Layer 4 of a small transformer language model trained on English Wikipedia (13 layers, counted from 0, width 128). Numbers have three digits each and are written without spaces.
Take only the direct path to the model's output, skipping the later layers: a vector added to the residual stream pushes a token's score in proportion to its dot product with that token's output vector.

Output vectors of the tokens that the questions are about. A number n stands for (n - 500) times 0.0027.
"ried": 374532500674665489641449256465412552322322617590537606302656455360584606365386722428430446460702163524544363425417466459545433464289443453529586513625496654416476366372512528313453683401294692697262568290396526581536664376423532542351500361468573667373405385350517695627311400285665431576564358516491642592729572584402649582520276553596284513360599477496584362383478616628387454544700
" centuries": 417236242532595756321432483408277568348777742496595202472750555702377481515613570646430525550421429453589359504295223481479637673349290243414527812485504639248491460468536743442495636578242684517443455403475309399822539434466753351144730431588710419518238452397506467585535357244460416441724285656404525445737665546467604496658279537560419634393744519328574390573664532601601539432585
"way": 514532599627567469493288372499729477619575598568375567724703546511588411336559423511453506550523469630629337551625457555583481507496336532496493647454434409487514487473546475682538744647531658640506478452621260398614700267490424452504407676519634522268452651295495592550414350500414424450500671493525511651626371599435503473328359318543441466416521602227424620395531614373190504391488
" include": 409493378537432521546644500503493632492599567393595289634278658504380364512601808473321516357520457380483472614391507413475545456411461334469550405547611474547425391589359602758621465679386591582431480246578419618687492334503425514371432505767542613790325570277711480667531461423313483567379578738511572533601584532513475531373574463482484738439547527533581423734352597364651489544492
"later": 488364526422554607433355586434523555396586273564409252454478621539541662443449493500478528567398306452256314666364526568458401311284416441332565553511680610336455474368535485461414589389452627693388406426500288635639496428481536708343464518608581579480510577362576301543636415348508470485682441605432453571604510645465497592619466240602405661500438465371394401438721509649588551429660
"ound": 541573454539599682276523320409482440504403710626510513413741655354496519776704776520492338385710586407425665312508414490470380554264339511392376583429574742669685524476730543523447508451246423632469366414494289563579661540610633566549464553628702607548559684421427517571671476354291381437400391516565542504737460502626604321617476660569445552586553436504639404442529673520423572390704
" are": 413535389494385517615650550553475644463572647358590390643376482591476405545492711410390697450519474399557492420538525485389563494287469399497546418615492387605552493514385648694544453623449602596458503369523406530560457337457451433475405553482545579619416472390556492520593573349245519528477471512489509388500475409452542607622559565447544561509442576625597390666494464581592379541430
" includes": 403540399535509484577375489533461524394473561423512267711414542454473457513444633506385523477447550371438550437425390468434374408443268355362480434611563556516506450460494565657531620638306493688446495316514490428640594461543436448568417525535467607642324553235628400475535482479283484542486546610451495549513538490403385503492553482512492579371665548454442370595629439482581558444538
"uction": 657488569760717440375325526365356811459490363534530539500512650540436477720406650739354535366538240374493381649457515393475618417465322527504736342462562717602287313467465596510521391453381524515479528257484487605652733500518603662597654443549583537637391246215572514329612341483272422589567514712506556488639477517669540504614455271401432397465574299433631347489500434465341524416728
" lack": 437480447627549503400500427470445650249494676378531340529486515507406534548401687611326554439351340497437462385483330391360459503441381440215503445362401466392474336472450509557381597382316565582431400308487281637720585430640452571367456629494477641673400636282540572555523467276452492488591545510463519670660599569457377519633479373517510556418610376527598426557816628371514557456522
" Nation": 589319506544414468497445425494606620574412613378374531570617550364389549530537478660440702605404449537337450532445365482489500297531353345375699633517610594435591492479658573563467398479353505632448370524403503497658708382526597506510586520400509474402344479578500448646569445464537451327558358398517595516398479461416411399557319212426458613455677443460639526563557470393394500349460
")": 373574555425554645486782619401482593521441595462237714355554506630452460297541344405490373652608392647486478223548455579523528441631674460527278552375384387592423352231482752538433575624424606503480417595550377609538500546425515273464593572588432569493270446375555421491570427496452497503608401358684465519283479592696412517665546508313556415283427475390403640451379398612612446582403
"\n": 512618516451453533540531611610483661436658630602430627491393569577382517401328504323478353653425581389477682474611711497567556549412547524485483515634459447455626565609555394512440559697463441458633556574503741401451379554442643360463396543356550320342702493428427553681315466551402536614510426435683722444304411479516423461352628479332535300422472442610399617435379340583731544580443
"ires": 435596510387531620454548465467482500491475507513466200487550615362327503707476710374541380474488262474455752409441389554496628489390315537283620476545428772596540389464573494367432662535507440711593380471383500548543430504644400447611780406640468532457383511322503454535548400418350380387556408527500661493660716444293676417592643447616511624460382612445829383589549704358189523490662
" Apps": 647320293674579441532336384480404509146460596434528289475632808219611484682439759707407739433357403377359525806401496435532409438584372350356775418691722776566500607414369251294683459569444644686436445287350233601597585264540545687459531524446304482426400495406724602555574491329018355385657365471474481519390473632496601687460304442490303605384759389330715610340479420525140604605655
" and": 363600542280493389618583543555534518600489541391543550494500363461602471405696463534757474603636572628329642552535609514513676523553596557648548482510426414637672669678264444596555497530614513503587570612656593518417445517503572441562443582369469721462577544555530543372631604459567559536481560503500428314439423547541440573548582612357565436371446489551380544523465477557608341599373
" percent": 446552285546683484490623330370324346294535430458592427551511646344532592632627568743336534441552520443580369500486468453370434344561377404402609665425602493675459409490538388456596651631304559523543484446489458414700558357660640513522687480655699682383444553497485596508467441273383417551611595539411514615343642550563412584549460465587488605361442329493500656525711494518591414558579
"ider": 395512525619613582575450647430466634487418411625578414459621584539450477479543528637601717285366262342482450448434405357296455699350209373280404601475593683618412563389477585573429342567466421602622483304506543522445545464305441675562376367668766585470653541339536545612604427599334388385445514415594543323629556414518619383563524421284378696340481438430696492524636448185417441277623
" Affairs": 582383381562507507520591319437408715590431432389461354509426620518317728508536797549562522446550330318444417480266707549536705468300572426373675500443503518346391482458690497539336580567336613636548487309455355641678534397635531466538563379328640428641394531436643421478586430428527399237489402629616441540587578532542585407538347355755421422357620482472450478449531402510486478385562
" while": 385530435543526488500448509530483565584572507422607503377552498545462450489692526631500525538579297576535647659475481556463542389373563520526636437435523536498584469624421434581417615478363617608536538494472472590539439401405607546513559655473401709427514522531549428512541549402500526522565583658443542503511524546401528547592613561389504489412455475530449447531505625484475456463522

Output weights of attention head 1. The head adds the sum of these rows, row i times number i of z. A number n stands for (n - 500) times 0.00035.
o0: 478550451515331408525462479586391457636678673634608387346536467810584320330524459570478561431555507478548439397512468564587536592320508328499461371534343509601569512528411586527471758434423446630501405451434509360338451418476378355523415664515449470538411356478194416543637436651527774420344684579370422361455583448579560626621576529437649418734391510332526570396472536560371602515459
o1: 263500750440676644449560393601623651633304451501354713397604538582458476514512390269465460547693371576368390174633483542536512426360474681551333545621523666358478378308445585461333728495574112580548721668495656487484605442240537645544442671503433541471460239436221578442563527466506391280762483380487547440351328577533239490368370360210311386394746492357516604396298634391370534592374
o2: 538466453506582413468334352555485497330409480364386519737563578727535409510375702694562822612530466299369399506741595167444514718300618649540424687617250629485682653464514489571325551623615582596542422316448616306604365329561393363465352520387371565781545685315138296591672655481415408512426552532501565527550724503515705561566575562366575505571525365551436357695557560625408474358437
o3: 312529506486509572517476566543374428362495559361451553425485599275359511624620383488453455634508273582520474461366691522385369415431574565485360545380622331296500394434341386246594514535485407551412302588368561574351631539433560382626484411573545516472533447649717542492622536514687441535418430392406566532717384540394544609664514593351663478510632553565478480466450629577399424627565
o4: 524409659384702550518656597245337729464776455222268631568530678581401574418217351368376391560453616527514390342652521350440395547535599524507650689699762605599611471404613587403770427497600514336583475405445413471354262514412707500479678282740492561425500525516796567463439706457536236508476333623610504687636688463477598514416421360651372355578562596451475640480408486549321421383612
o5: 371532517370405574577427341571702430613415654673406386654470649545500738427463497558570385443495646387448509374587449488464613566316349307658369257604781710409268616565380284474287521589519468384498435367358415572403597365265441374330352465642649677495202254679595457336427491842370504538324572835561446420578489641491329489549800504394343370469488533292442336301386436328243600703448
o6: 618474453557666462517557304489269395487353401422610496426642310509495584565373458555590512607554501459512374590548601406570510324654393423653503687308352263376492575757376368396644494320490769751415494604510661796663529591600464424447575570457476411694586692631460359513622273406435491416529508380368397605506269449392522650521152309441471232595498462710479631524527654480448423369364
o7: 585456427532510596657672540293644456546554505472350549329602212543456394620595246377443538501430500383554381447562530581480435361471355641453441468268442371651516287416551529485383457663731416403324500588740533521296513503387321397383483585238467630289680324632523526392408508310571570430488568371484273756219432537589309624549420556448521539438426321431584652606477519391535463620518
o8: 651527475425274416626501500518562427586482677620553528295351488714564463491399392385357411282320535571611455432665569425733644647322650383445616306513779510747606633424532403806481560569609320383433758358553672421471553550502435520591496444421490351487738376579171624576260646650660722689468536742553470467536448277451523559442672551562526412628393585407634526410706405672327664633382
o9: 450435426459370460552626666500633527446703677293616654676385718376481497459551355496625501472403462575583589640616469453607575561495483458651545499649501641703776648558361340729346381650608550309659544520588664242547446521481654589552502691579468508568443639355361633614565621389583745494646520610618526514525578462546579396326707570547599563505469493345583417656503429663696470399426
o10: 591513538655559490659556593297580594548577379709337512558754177494311428528639616443411473609452365425576431535422679543546550487526437449428457616449451541558546361259407747541609411451449417536397539522301592456421399386506499587369486551421523529535670541528406552411440447402424260440441697368385326400520365323432460716606357358706390690576572601452415663577461504467398553589439
o11: 529409486487581458420662462640512396535230500488260369709686138584493470576613623443447655598415391400479325424340486502273420387414346518405585624542513501436417384530921542371464378452354569627450317471254534462586501514471567440498521466506488531617266452445761269404626507345408392375474426543485531371404368595464259412773180260512513602296346407522503576556357583458394580487543
o12: 695473460342366469460459531451375426547479374534683582447656364403374468378525434704565315527504509780433471382243587447586287539630541421524680693372282492592402447737434391462673539464609641535495440691582408469457496614654468760493695348520536478457392688488586274442536508581575615566478626444414396255640341437609517631491402569665488464945466654512637639470516525475542455379365
o13: 618589585689214463650427683488557543493713676471682540564571388661388384337415437537592458421334437524553565498616349468588481530533487411534398507321545485663593530432439363565522433622727432408545594479402566384258380326334455395602507561582384683459407471497300478422415473675662660382325551625618535501504431745676494749499632686624524451666419781265562730663494490642439489450558
o14: 636480458524538572614514395466497613545430568468287380291560658464575559580413519392428243551452496585435441510610587590514674773573946594563516594563498594352529453441521573466472608577424288404689529295486511665663457607472526325586656678609485524340346182338837452361538554627495459604547461460458589622581520455664516585648682597850512486268540531392484492273463498471370529623527
o15: 504608733196712511526603433603528433729530370563746455452527300545492462361336273469686418505592530457434469598460549574504456334458328609566600424410493274677471523413536496550488296501660611376255402524685306568754643477569450491428730332443415413410435576671454483479343239545694360235407569594385402583457471444334513483620332360649412673560533454452467511484393491392445458418509
o16: 395658588475490711581582767395450547480416388669489768434816328653380526300511321340501493608546376499599547594553322711571411606561219457707263452236346438518526365090555730503345525508497546529486536564774505507423487451306613281613435575274287588284482404416111625587567402322545659424484401570565548499394662677810411577512442405481373421333414602272404731678421532620483400438569
o17: 709588508456566559502594453520514312325338595556514414619536339491492496569690667528498480444554480495615343659501424479600636433562157559382500372470402584742470408514547427255489410560703209331395398555515407444589588624582533655471506466431546640508555480365103620384631592534488774366541613628402553324498564454419225551680441403355416561470484499504499491643538350555414532607394
o18: 304660447544549512620598459414426587346449638467423303364406579590716641454431469382295646646579292371642507621559540678527553424373560415617496552426428601359530577522170437578558653689387593626693509539637583675524440378409712350559503596501420679493597488308525532766566462233492363462480221513608478656446534613530501566441495551564427410519526455286386403439551603624615388408564
o19: 637405460553371483467557480460521423632724390584627473460477522383488455291491399587399550439403552427545363591425462508482512488334329369451581542585632445362378398738449372548734256393372700392454541472237607559381332530586459620441421597685670578552404640639898446532337402480612470479626405516512501435448375489471320425448329503686377766385478457503448511495354629583557508566441
o20: 599388485370319630593555340389527636323361446413494463609498555291370755312241638462565313468434792572550508394519557475504533367633537381616466573346403583253523428456810446521408502570337502556439501450548632490545614563407459399489532461280516656556493619667500504322360528405388303459382417442331605698468424497520409589407344401506639209433508623671448489693656475496314531535633
o21: 701416637540552615675575378430708282625491475537496544616558549544536800531648510558462593618743516643587646770512400586457489371379444389216525554506493734569609398686244610655384284504433462549382385701796401587348389418552484339578486468608599414562411498589608522332647377490519503387480421329591424390302344502480480628573745600499377575310595450482368579278747519261595437544689
o22: 383522464456658543629466559303273530504491382292407501400657683378515516531651625472410546600693602402475532502536542441472426520536539550378401609666578405491528211370585818351509530434373339641478528616431485584649468582577386594580570503443517409316579478506471565447686484374241500636543622185427365539468606421560719560740637427316491370372516349881442555537403548473550477536428
o23: 485592619586613556484512509414314511271424402482531559424371583234500389653690705458352397564431298602599456539431449672415432301644438642382429664457593438438558468378630634352632443494242479718556622565394456512465368526655659417524285397527507242539595631527620622532544410387254263662558502289430713496562460495424569516407405583334476714430777481751539571597546583489607330553709
o24: 644477459371432625545508406232431526252347280545603483300590446521298603530695534475543450594603660624758580635375431575649357488358493397570739596269322629309445285479408318321598414516557641566261486634658449593377271557385312395313458399482657708525498806562649509470299643583603540558536425526517481575491473712350347768446398460496476444452463597525590601622467598302677590581561
o25: 315649528296634583368429513329488578332492261447427469466553545364366530374649496546643429656638589703578497451388478459538461416659576533461471584499684537521378270280586689213678484343444490677394624568358397561470357541570395776438462520517585614440379491564721645405557322414311414392528526470311535468495498583498579501387451416434582419243549562685507619507449403364662422505457
o26: 360462385491453410483629434565329499518403701195395312681427373619491563615485500543395688471424382299408479421532562518448739537225572380527647399613509699445721549841450385537503516590570377504711425368557706401628491386508314592573529654515421678561494407138204298478666595406386596523593685501606371459565417534577567496619521576364783454349471355497425394473558388499478518436390
o27: 509456453369558297430545337418563432683594553424329715504698526400497560680426411763443500290492532314377211461505620311343330516586450506489576427741849274597630390603643506448499359583550440467587447602603467348458726629612564584609641543358585420369543236699448501339540601321390495360449816356479337669728453413697537284760529489517574600519516381521571368624420496470286427568337
o28: 453578484452559365607576634451709267689566381624256798582418389359338464610554281350540416635518688650505396336460700512627455524475418579402564539526648543635449267315452553492395324674672351618465332596280385722411452544366382623350429518493642566363391361672701558541533534574416430430572618493571334387594516274588409461583456541464570509434488513523524567335366412372554502562389
o29: 416483449445568467530668396202517427617302529528205734764561430454485608491654425392522492637471605534521348372487555460640493631603319575574452538532609516567505320560584631559532439735626297244488470704539604432515643570510520373515615654405483471538520609451405563356696500461399665503707561468613270308411401602721383369532564437334718499265560245487587539430413372321564453594496
o30: 580433547387529556549642678455870496670484509521578731532357484355408416309568487333664484519496636632585392272631608550687519555539532721544360444492233391662496363435502599533452586528728432381402378573624482560455340641441373574413341623398455555371525423538428531651345302397634603473692552521421507579284483193509402378416528600391673509419523316495429629562476398531793526641355
o31: 571627521414508288422616606361355569401442333316378520336467724476432576681653552543366477436372485429482339549519508422400716617383505611445625375705774557650476402476382643471551630608656369528630498405311614346341548614601607454453483652377379581523652370271495516549356613615580512650626370628650577662562490447441449519578536759479554613411630510682590498533292590688365410581477
o32: 343469398451528507580427527722434411239350509652377289703583595439478473724352456346450509497180659411427388264530659533355404488360592703613419565625401340570370505264740665369484526612426433504580320422314424552637645681520330327493460494591380325522426364423637470375610691421345251521607521441560510552491533376690390620694496475488416449553571444559479379490467432623509622657477
o33: 539557310515659508561493261510584574528427460718440608346559453541591592472540342595486571684637381561619387635376552637477408463564464395391500633278558322417309314392418682522673455414278589623324476637400535688346524535581626423340602531438533373583409618671850569526548271384682484458570477388476452527488368527628342373504322601575405556460547428617498480452551611505537362472468
o34: 540461408448647432456321311494374450429450646365547554750573496161519580728520451497429564440471511484464453546461665428252551534437613562397590526627771526502685490821393461487614479633619387663390426474406536511647766568582521467677576269627457163575624412571422563329618704586286530657443655354518471227797376497476746434646491595364676541464718427571584315434567707630407490676307
o35: 619370373558502592418246389402587440481358364488491432550358683195555542446418496593496378431260615515662557300530712537467557717396748504410502484706576418569522695488480486456593403421624511640509542479278652611454419609672473557587473395469678429706455558510612507499393408705750364689519531301501707304694625325376505351554577744730443647500507569585527311610549626503488618480501
o36: 586478487592479410369258380678549606503753474666607712253521622553523324214415490689454577674414451611484579487453543527531535691492477436359484452568384578358564597612662522547521582421429633558432462304362383365310172312527616649266316419355541503617408584726472565624488527355438571452568368498168657468331608506353528493294364617461463436567483449454494473469647683626621517447377
o37: 537633365366518420624482422302490542520543629577583518651600659462440586312631415653554534285545436461595493399595486610523578788450617435455401459587732681668553512708392530659544471478603657324562633305393554453406352474538665689565557488588567561536523432574498261533479549549752592596430438637678483425717627582773455356496610572762450735527532585527510450654466385596369425525452
o38: 425360539367643447491572618562339283645478635304598629304759686639419496257571550389468462541383375538504582582706415232425310742566718564450361516736653352667602552636842557397287610569519363320550622641630422455569462718560368460468546539344404338567458370520322438498378601522625705673571645691497441560612649405563601420530639472432310362311645590368552849538385364501694694596402
o39: 557549701620339496451557717441558621589541522364692562538557495655463400249523653610531595602511386468354609443745178424425637604555544487339391500545432572614807569407560463637528538488538479239630540302578523334351343380426577467543482540723450596424264525412420352534409449563605500474607503501608633485426509658648465369430707579654434524489536563422424552622387429480538557419545
o40: 372493475426350274539643451466663546818422635604367366611408614561528607428362473288586549367481518313522622522569593599459647442417528587565516411438696543585394505690448556710541528670445552411551502389531446516627496532496470437372499746487311668429420388587429479492570414575469243422459233662674387467332523671539275465276536513592485521348599402314349449492283375541372468486475
o41: 489456297612504520577438256396802559592247535664551577487519360614532544555459644496490565494517442444437418460532538616368474629359514527235677491546690593465701502416544704767562402726428428472296605489552380547640512342629475768327557403372567569565313579519668488478406468439430455658503519422535291425410444649465295468644505458668505563462448483478540253583317408377486471589261
o42: 509531584405628554511376466548260534254520490809359416278789695723514522645677661552346493519528453619532494705391403583392385431381477642629436519481397677354304474400446517371519544350145622658521220562521313531714603543407428250447543364344472450467297553302441627406718529623620457500580349481723623409311502618552343647738492448564287236485493532461273515332501561383548556267669
o43: 408585444433820661333357615693457527253434242544596343305481641427441406614627395542329405559489382589646706394323696627503390615568603684704581465460701395389418550403446501469614593359496649677331498633401391565533348467378568705374528417434642450465544599481627474596449528661504423535620312374410561485436548499305752605468359611436400453397469513646530631483450853495639468235675
o44: 415487457576368606650575503333616495636480384639472681515681597383621642317587453623478263397487432603442530381308502652375476498646620328490477494605566468506496565448474690640617623265313608364425681723381525429341553507603513685442579595708647526477427419702730495377449428593605475534679472524404521404307573599532406513241445358502259627336523665565325560325522673614427397536431
o45: 529520413507354323634472559595459255537481460418660534155540599515515469387450367414569358526467539620658545432502809709699582674417773434556620482801428480422478601814394224536406525409685566643540695520509404677382115496681389517568493429483579473523601375579658451638336416611763643637517431536534514716476592440476587659475506644570500657518431580453557627566513630527577569333548
o46: 483505533441481384531461690590367292506827612460622738338333506385373418488481468448348443554482391389576706515498535457731423685262427411542420464570468514484621481598669453602258450651492576454668549412665531348449293498401344535497383451420476428264726511530281561627224715412477696702497524598442403528641669271517573500468601316335711414553424427366510465441422440668595634540491
o47: 582446618458526513435707634512466611448498261477424453336556420782500517424672481614369545693766457599517585515437399567581553429420540450433627563405233426435464389550546522567412622364231719463565403491620477479445276561511452471445554667522448462512401556474803341746543449290635498542588346537320391609365401501437515536550366519441479478697360453481334604376445729461648490429493
o48: 445663512407616498418496496592467784395493403383305549543502605443639575749422556544272533565680451485350419673460621608268427446176584488600633627568569574256413441264409496527463532543405442642506361450320472460647674391353607634478652346518482507545450629456816517539576764393567126476467416420501437649566450517415448576719528461611226596532444483650491263530485677525349347703432
o49: 401461457556879589511505324602559585448219285428555528551495221487589523500414596316343515502503504508434316575478558510212601333748554695469517553460701538519515624456665504276561616415562366426418538536510472530554497554543568619450632332578483587569354532503705713416548601497263323479378460385398557553698606583561586601506260376627214623370506464559554491606339630393520407578759
o50: 599595533389688542401349430435460227478488123675455701405443726506609473471498625594326516584526600689531433501516509550449479435479459483562279549531538450339291498323615458393415386447380489728343537744459427611546504602545377600494517403431610362638684724638650695510477598517398400504473563441333419589509546192392642729589444274381507465606489383641436351389571521314653453554589
o51: 522401369661693466612587537716672656696462559501768607235489313578578345587632574344291455589652370638497311514559503685543645532379595398376590528519450710457728458619270474559434395331636447630351477353687375423269331396550464702353414689529498452604660493527408420650461466516522626572555593450360668481598534182426531588487445504430743524492420527443553619404553545499489352619480
o52: 269686570531573717632463594336313413431486602452422610502458660486376265532456353300304403369332241507527412388566495485527577688425489566732197379672602524557584548133492782409576590564496236552731675453484488417480404335270411374542277657507466575476397245205248437521564464668393527619506598504644524539582731384834579530490606596472376419342524588546526570550306403558432386580542
o53: 439409505418619443511464636560508679579572454519699537304477594634422574504658489593604457568694546594481710603385489428600539510309450534613467357517312430498554666587451543653291533019356710719539437377534591597373258485260498494413387640493489592552466620543617446646385466641710764578637451724442536552404719581427700482242478424573568457507216560338508400512565552576537584525424
o54: 496503456479639360465433396585664326335492614562645689440240460571521326606448583680509499431581542445365489377475505469611406336586520521464326568270218292438511615643449471353488471449436780584284552550551481530478639717624344530348475323525413406521525552655471371542405481433499536513500590409249528599592418195370537507426322402388719360582693225521564408488703534529676423517305
o55: 610311526451486510581630598408821778464545546385461513350505566519372544433511606460529508682458643584556459463570439532546643646421529404506716494557562796483564292504468526686370357579659576453460487436453522618264300367493568378480444684489636591526377537458762561584517362668731661473702334470480634696226420503405488401517694438608663397283227451328355612216671594428651421351518
o56: 263581467529521445422508569499574698393486683451415322536348375712625514580532630409273623461463379259446569458482475675414682660274636418513598280620399581369721585442490578733390641543423344704635418371619578528547472274392570298506470507484490538521523409219275518662369539531499442575561416494555500579306441659458488465576573521327562553355383442409410359384515654565553639440503
o57: 452468503563349469502546533750657593554602588522375412716398654572521602288479403568718524580339443517489748626600498558604589750341569356619533459471559566340592526670465522809428497569502689326686202445536496421531454388345529189449512644505469492623417626382617443660648536536754460478595260669704455412419471629577396374384678691562656497367531434330402481295582374665642451402497
o58: 467506525369408529509607517472806530312449564491313338729350398405372426523426630484748643547263571461588428500522354565365619330435635481503707735455234603492569326423619558393519405627546494471452217345251374552625392563654523478508397261519459533701340786475717604566659501457339057512585427473506637448444404440409295460594344487481496621300597377552456434609572507561719456567530
o59: 382643458334387600365454623561558537308463281459137514554509453513314538340527485484482477317381287460748487584564666606542554664254739418646468654429685433239436461104634762723466685524327500357553497461299581459731420717397434434435600480309482462443592301348590640427310576416773324439544457454328585636449558622438446406399471420794442701219433580517353356613406473624511480423514
o60: 495415550678280466746609366473511364554457576808531416377876524384445660353534432601518511447579411479544444619449375343527432399550253497271431666543649644490427355454598668556592436548536628258469531490558643464261564505587305350422353555537441606397465356591666594269615454344559776443602528711664496356220448711653310587407545524628622473436531532341393634517478427690606453635436
o61: 404362490324627551700643582544418627478659477341477562305497528446405573483420298277572319679339551586566704387507713646866620582559640460607628466613665580581557397700428606557401480627499398522664662594698457729315302649529440474721577696420521614331716450587414672676477382514479609479482441562510577505637520416507549647540679336372639484357467462306488735296585412503670596314413
o62: 493562437595483275497549466275718403596541616598562652694592635626372350486471451440434652368431511364497401295689366472309454676609558544564300492443459400651767459639633536466527361458496491342567466344369332364475489532595459383557389631617414402399381423556518411476440602434541564602371467633577505622478484476736524430647458611512775439465439440358510653668264496606437542553463
o63: 531534451397352514546479604403391722464755756402304520526545533484608530355531517607625285590595640524401312466690383350509411523400606381386448520600355734555620341316623785473403570528482294492552166516581532466547559534508396259600609523626602420463501395460542305400688405470613562430429778401498297490538535413689415391686847597437583460620417510690553317268681395469389533518442

Each question shows a token from some text and the vector z that the head gathered there. A number n stands for (n - 500) times 0.0042.

" Mini": 597482443557542533347498553556484464475637638445556513522403504519504384429457605501578513480557574432552449491555607533563437462432508587558440502519307433639573314510695542457564539599487583
Which two tokens does it push up most, strongest first? "\n", ")"

" male": 618469472462392587465428475556509466474582337456418458580724342606350398510409550285564539537514418702384644602563231603535552473414542469353683425360396445389618430701613775570421691386429515
Pushed up most: " include"

" Economic": 555489422408571616596386482471507610469412635514400345570683544427431262481519664538472501339359491549400496490635396490647609458448607580332533466464276585334573345632537700384511605602509506
Pushed down most: "ound"

" from": 488544526520517419459501466568536391422509413442407429517478512616546667442525619508466495559432450457527458517505361563462473550436425385499526552531540501523477487344568500526340474485554520
Pushed up most: "ound"

" in": 493546471496418396462418336495596330466565458489422410530514419536516657479657461457499418499453437552626498481488370516464427565486575539379501612532417563545594456404588553521405508435473549
Pushed up most: " Apps"

"nt": 504481387476504514500408599520440446442453497440513567568479593479473585531479526567439499553574504458439429492433454536485489569402474480500511436480496468501501472416570468496417611501512534
Pushed down most: "later"

" graduated": 481505506553513464481458409523499448427498499444452502530481556591492642434558589435433471579462439412528499496424378591448405528409457360461485572558528518563476501336569492549347398450535597
Pushed up most: "ound"

"ble": 641541436455455476617458457531497541541520399496515455476607496477475444518545579574417434347325393558476358548533442448501521453444536532518548408395353618375625449482436579362433536590514504
Which three tokens does it push up most, strongest first? " while", " and", "way"

"as": 669572454497371415352523525539524346476452525366555498444437379435613498465523487427468584522563492451534454508478488480446452438493521469493463478513416608584564413526636484468470523556368606
Pushed down most: " Affairs"

" Institute": 535522487497500602576518546491528556511533517497533533514532465527504393476454601542574590478567436480551466408495517518589488604435487413474519568513492533490520449555526493490460466458499545
Which two tokens does it push up most, strongest first? "uction", ")"

" area": 589560569495446589677526530465574612484422422471503578529550470481519291448444697606612619459408553532595380484506365380520573503418501384481443489439398527405472568464522475433400547468496547
Which two tokens does it push up most, strongest first? " Nation", "uction"

" Ts": 583515422453529568332495570560366381522560642464631497510393445503477406372459514530555590579498456430520502603490601661534449485448505531553442343543410451544508370679607548446432449613542661
Pushed up most: "\n"

" to": 549459499661439472550497424542478395508680357685503567548558233618636587640607477362410470530591330355613309359416448533567389655471432482601637634485551588461639393415481665457414638625430359
Which two tokens does it push up most, strongest first? " while", " and"

"ing": 548499515549563433485486568578445458439465584372461545460377464513521530506478612519472572411518469465519383524404611565463539523539585406557485447487425559544572435552608551448496574531444590
Pushed up most: "\n"

" Deputy": 387571502557474416634540439434599509498380511553574441503449494404576506472543529511442545500522468339560489513391464491599466441640588602519477521496437417493563474333615390328446375574443223
Which three tokens does it push up most, strongest first? "ried", " Apps", " while"

" y": 624524445549468497513548466510501476555547543471532516465521458494470431608479580631466548397444425507508424535529537496455523442430516513556523413437314506455591425533528554413481540583505595
Pushed up most: " and"

" of": 575504508546467470468515496524512508512478423499543596482444394537542477558434631493494568502506513498546441457480513439496534558524435513548548544458471515509535477426597487455480472478457520
Pushed up most: " are"

"bul": 581543440484513614310490588590388432489588627432657534473388437427436410411376508537541601596517464299496468542462646730479417511480485546571439373505388509559507328671671534469437410618570631
Pushed down most: " Apps"

" President": 494407496413590581561567721568582442532607428472405546566530415517421366555438654537527513433599365457451353453553385537567551503556397420468594588502558543389449560538492443472476451461505389
Pushed down most: ")"

" Head": 424592501567479462594527415440584510523406546511590443508434519440548509459509551501467566524503496315565503520402493507616466413579612629516420527496461421509573446360639404383428349571469297
Pushed down most: " centuries"

" which": 623568547539578398535419335418361591527386405547429405478496620505623480348490570425387508606367707413465497479317560682501517393404494488432572350588537449515407627448594443592379527401570639
Pushed down most: " while"

" Co": 622576379555503573282484514586462450581667622425673554476450504523432389484492592530556514536620537383518452573546592577590552570455567519519415511489352460734522340527649460459576516584531609
Which three tokens does it push up most, strongest first? ")", "\n", " and"

" expression": 497542522515417601501395440504418555456392354477414631509391655587571536425526685445490471545396631350543444311425388457545519522324393361481504518500574453536428579257577482579488527441502561
Pushed up most: " includes"

".": 499497435503490478536430527526498492505496469497527559538480590527487571537498518536431531548511461458443439473455498569502488557414507512487536468518537456455515495421564443504427547466497493
Which two tokens does it push up most, strongest first? " percent", " lack"

" appointed": 194722505669584421788613374422554551462418668291540373734568558559538727619557547444371469452512348526572603660414479364295438724723510781540518714647654625677410502725586356386524394542430159
Which three tokens does it push up most, strongest first? "ried", " Apps", "later"

" at": 475513391564545457624464517563518433480558464524500495611542480485481558564501451479428406373615413538506404464426516482513421571569466520506568587544501585468579446513498448441464540545455441
Pushed up most: "ried"

"ho": 530664421538447437425442686684539318416566411423450552631412487519463541386512527450462530450565417498649449423554363418566467470560447449578378524385427554567499402454639511378423437656456482
Pushed up most: "\n"

"field": 683559459544473568259416447601564391595712570270584557621406308440532498542533571457600428487627668360596524551587598569516411558524486638462450511501323516662536323521762388532496427616499538
Pushed down most: " Nation"

" a": 500300338422687614521631726627512352598709350577324473637657412472269287714435535497487448378601274519310223481490319487602537524652323428542722651519623579214412601614385519414523454473478322
Pushed down most: ")"

",": 487480523483539472546464470561533423486480443569447584532558435611448468535487548445427541543527394440496456487526493584534565512366481455472504541533530456400467537355581516489436472437498508
Pushed up most: " include"

" worked": 345639466551446424744488335478570576546483605352596444587566455523431741612537506469431508341535374595662548643396566416336439698574533766498495606615491620686459416656578483538439434594415352
Which two tokens does it push up most, strongest first? "ried", " Apps"

"al": 631554546583434583384500479551553510502562520384535549527458408510530493523515612531587497464598582411602493550507458544481466471489446511462487546473383500561498427556646385546499456497472554
Which two tokens does it push up most, strongest first? " are", "ires"

" 2014": 575527268443313651504481498458459530557700428490448601420570496857156521589402357220551364545444390576301403504355363582641459733428619562278595385388405461425681462528586523675411552275452475
Pushed up most: "way"

" head": 588553558455475541627488487474568574486401417449507505497556464513515373442525638574601551451416543512529392551507374458560578508498544450435502473457422524422548529462528518453451563473534497
Pushed up most: " Nation"

" with": 545433474492480431541553409523503479589562449465529500504510505569499470549509535477526520520418468491471401586475443479467488445523510553599547473514428523401600505560589572550410469580560537
Which three tokens does it push up most, strongest first? " and", " while", "\n"

"c": 580420379527506463387437414646418271533633542291531513674497406618520549520584558295467589445513469451554298632547421494544346597562557500546569460470447413539691450551681646561535497549521561
Pushed down most: " Nation"

" Arm": 416674554562525601503372615556555503384438722406521358540426608513592497364384615446596580473547519444540683392449526655553521571435427418447429708463432451464527263557613487504397330603399624
Pushed up most: "ires"

"\n\n": 381463468455474442605314470510506510524403526436535643552515547606446562566478435474373492424523501428465419505430480536447459660477514393455550511540562461390546419391482481546426555427462463
Pushed up most: " Apps"

" around": 585441452554480501485495500648539391505565422506503589582520354609426367544441500463411536481475373575473409529550489507545516481460573530487551522510506604354583440659503572481438513512400582
Pushed up most: " and"

" the": 596386451511467546621606520444536722511615415606540477470710417361512241589542502504502489426542471623325386359468554462523555561485450529433711605578542661263695561680489508494510598498551456
Pushed up most: "later"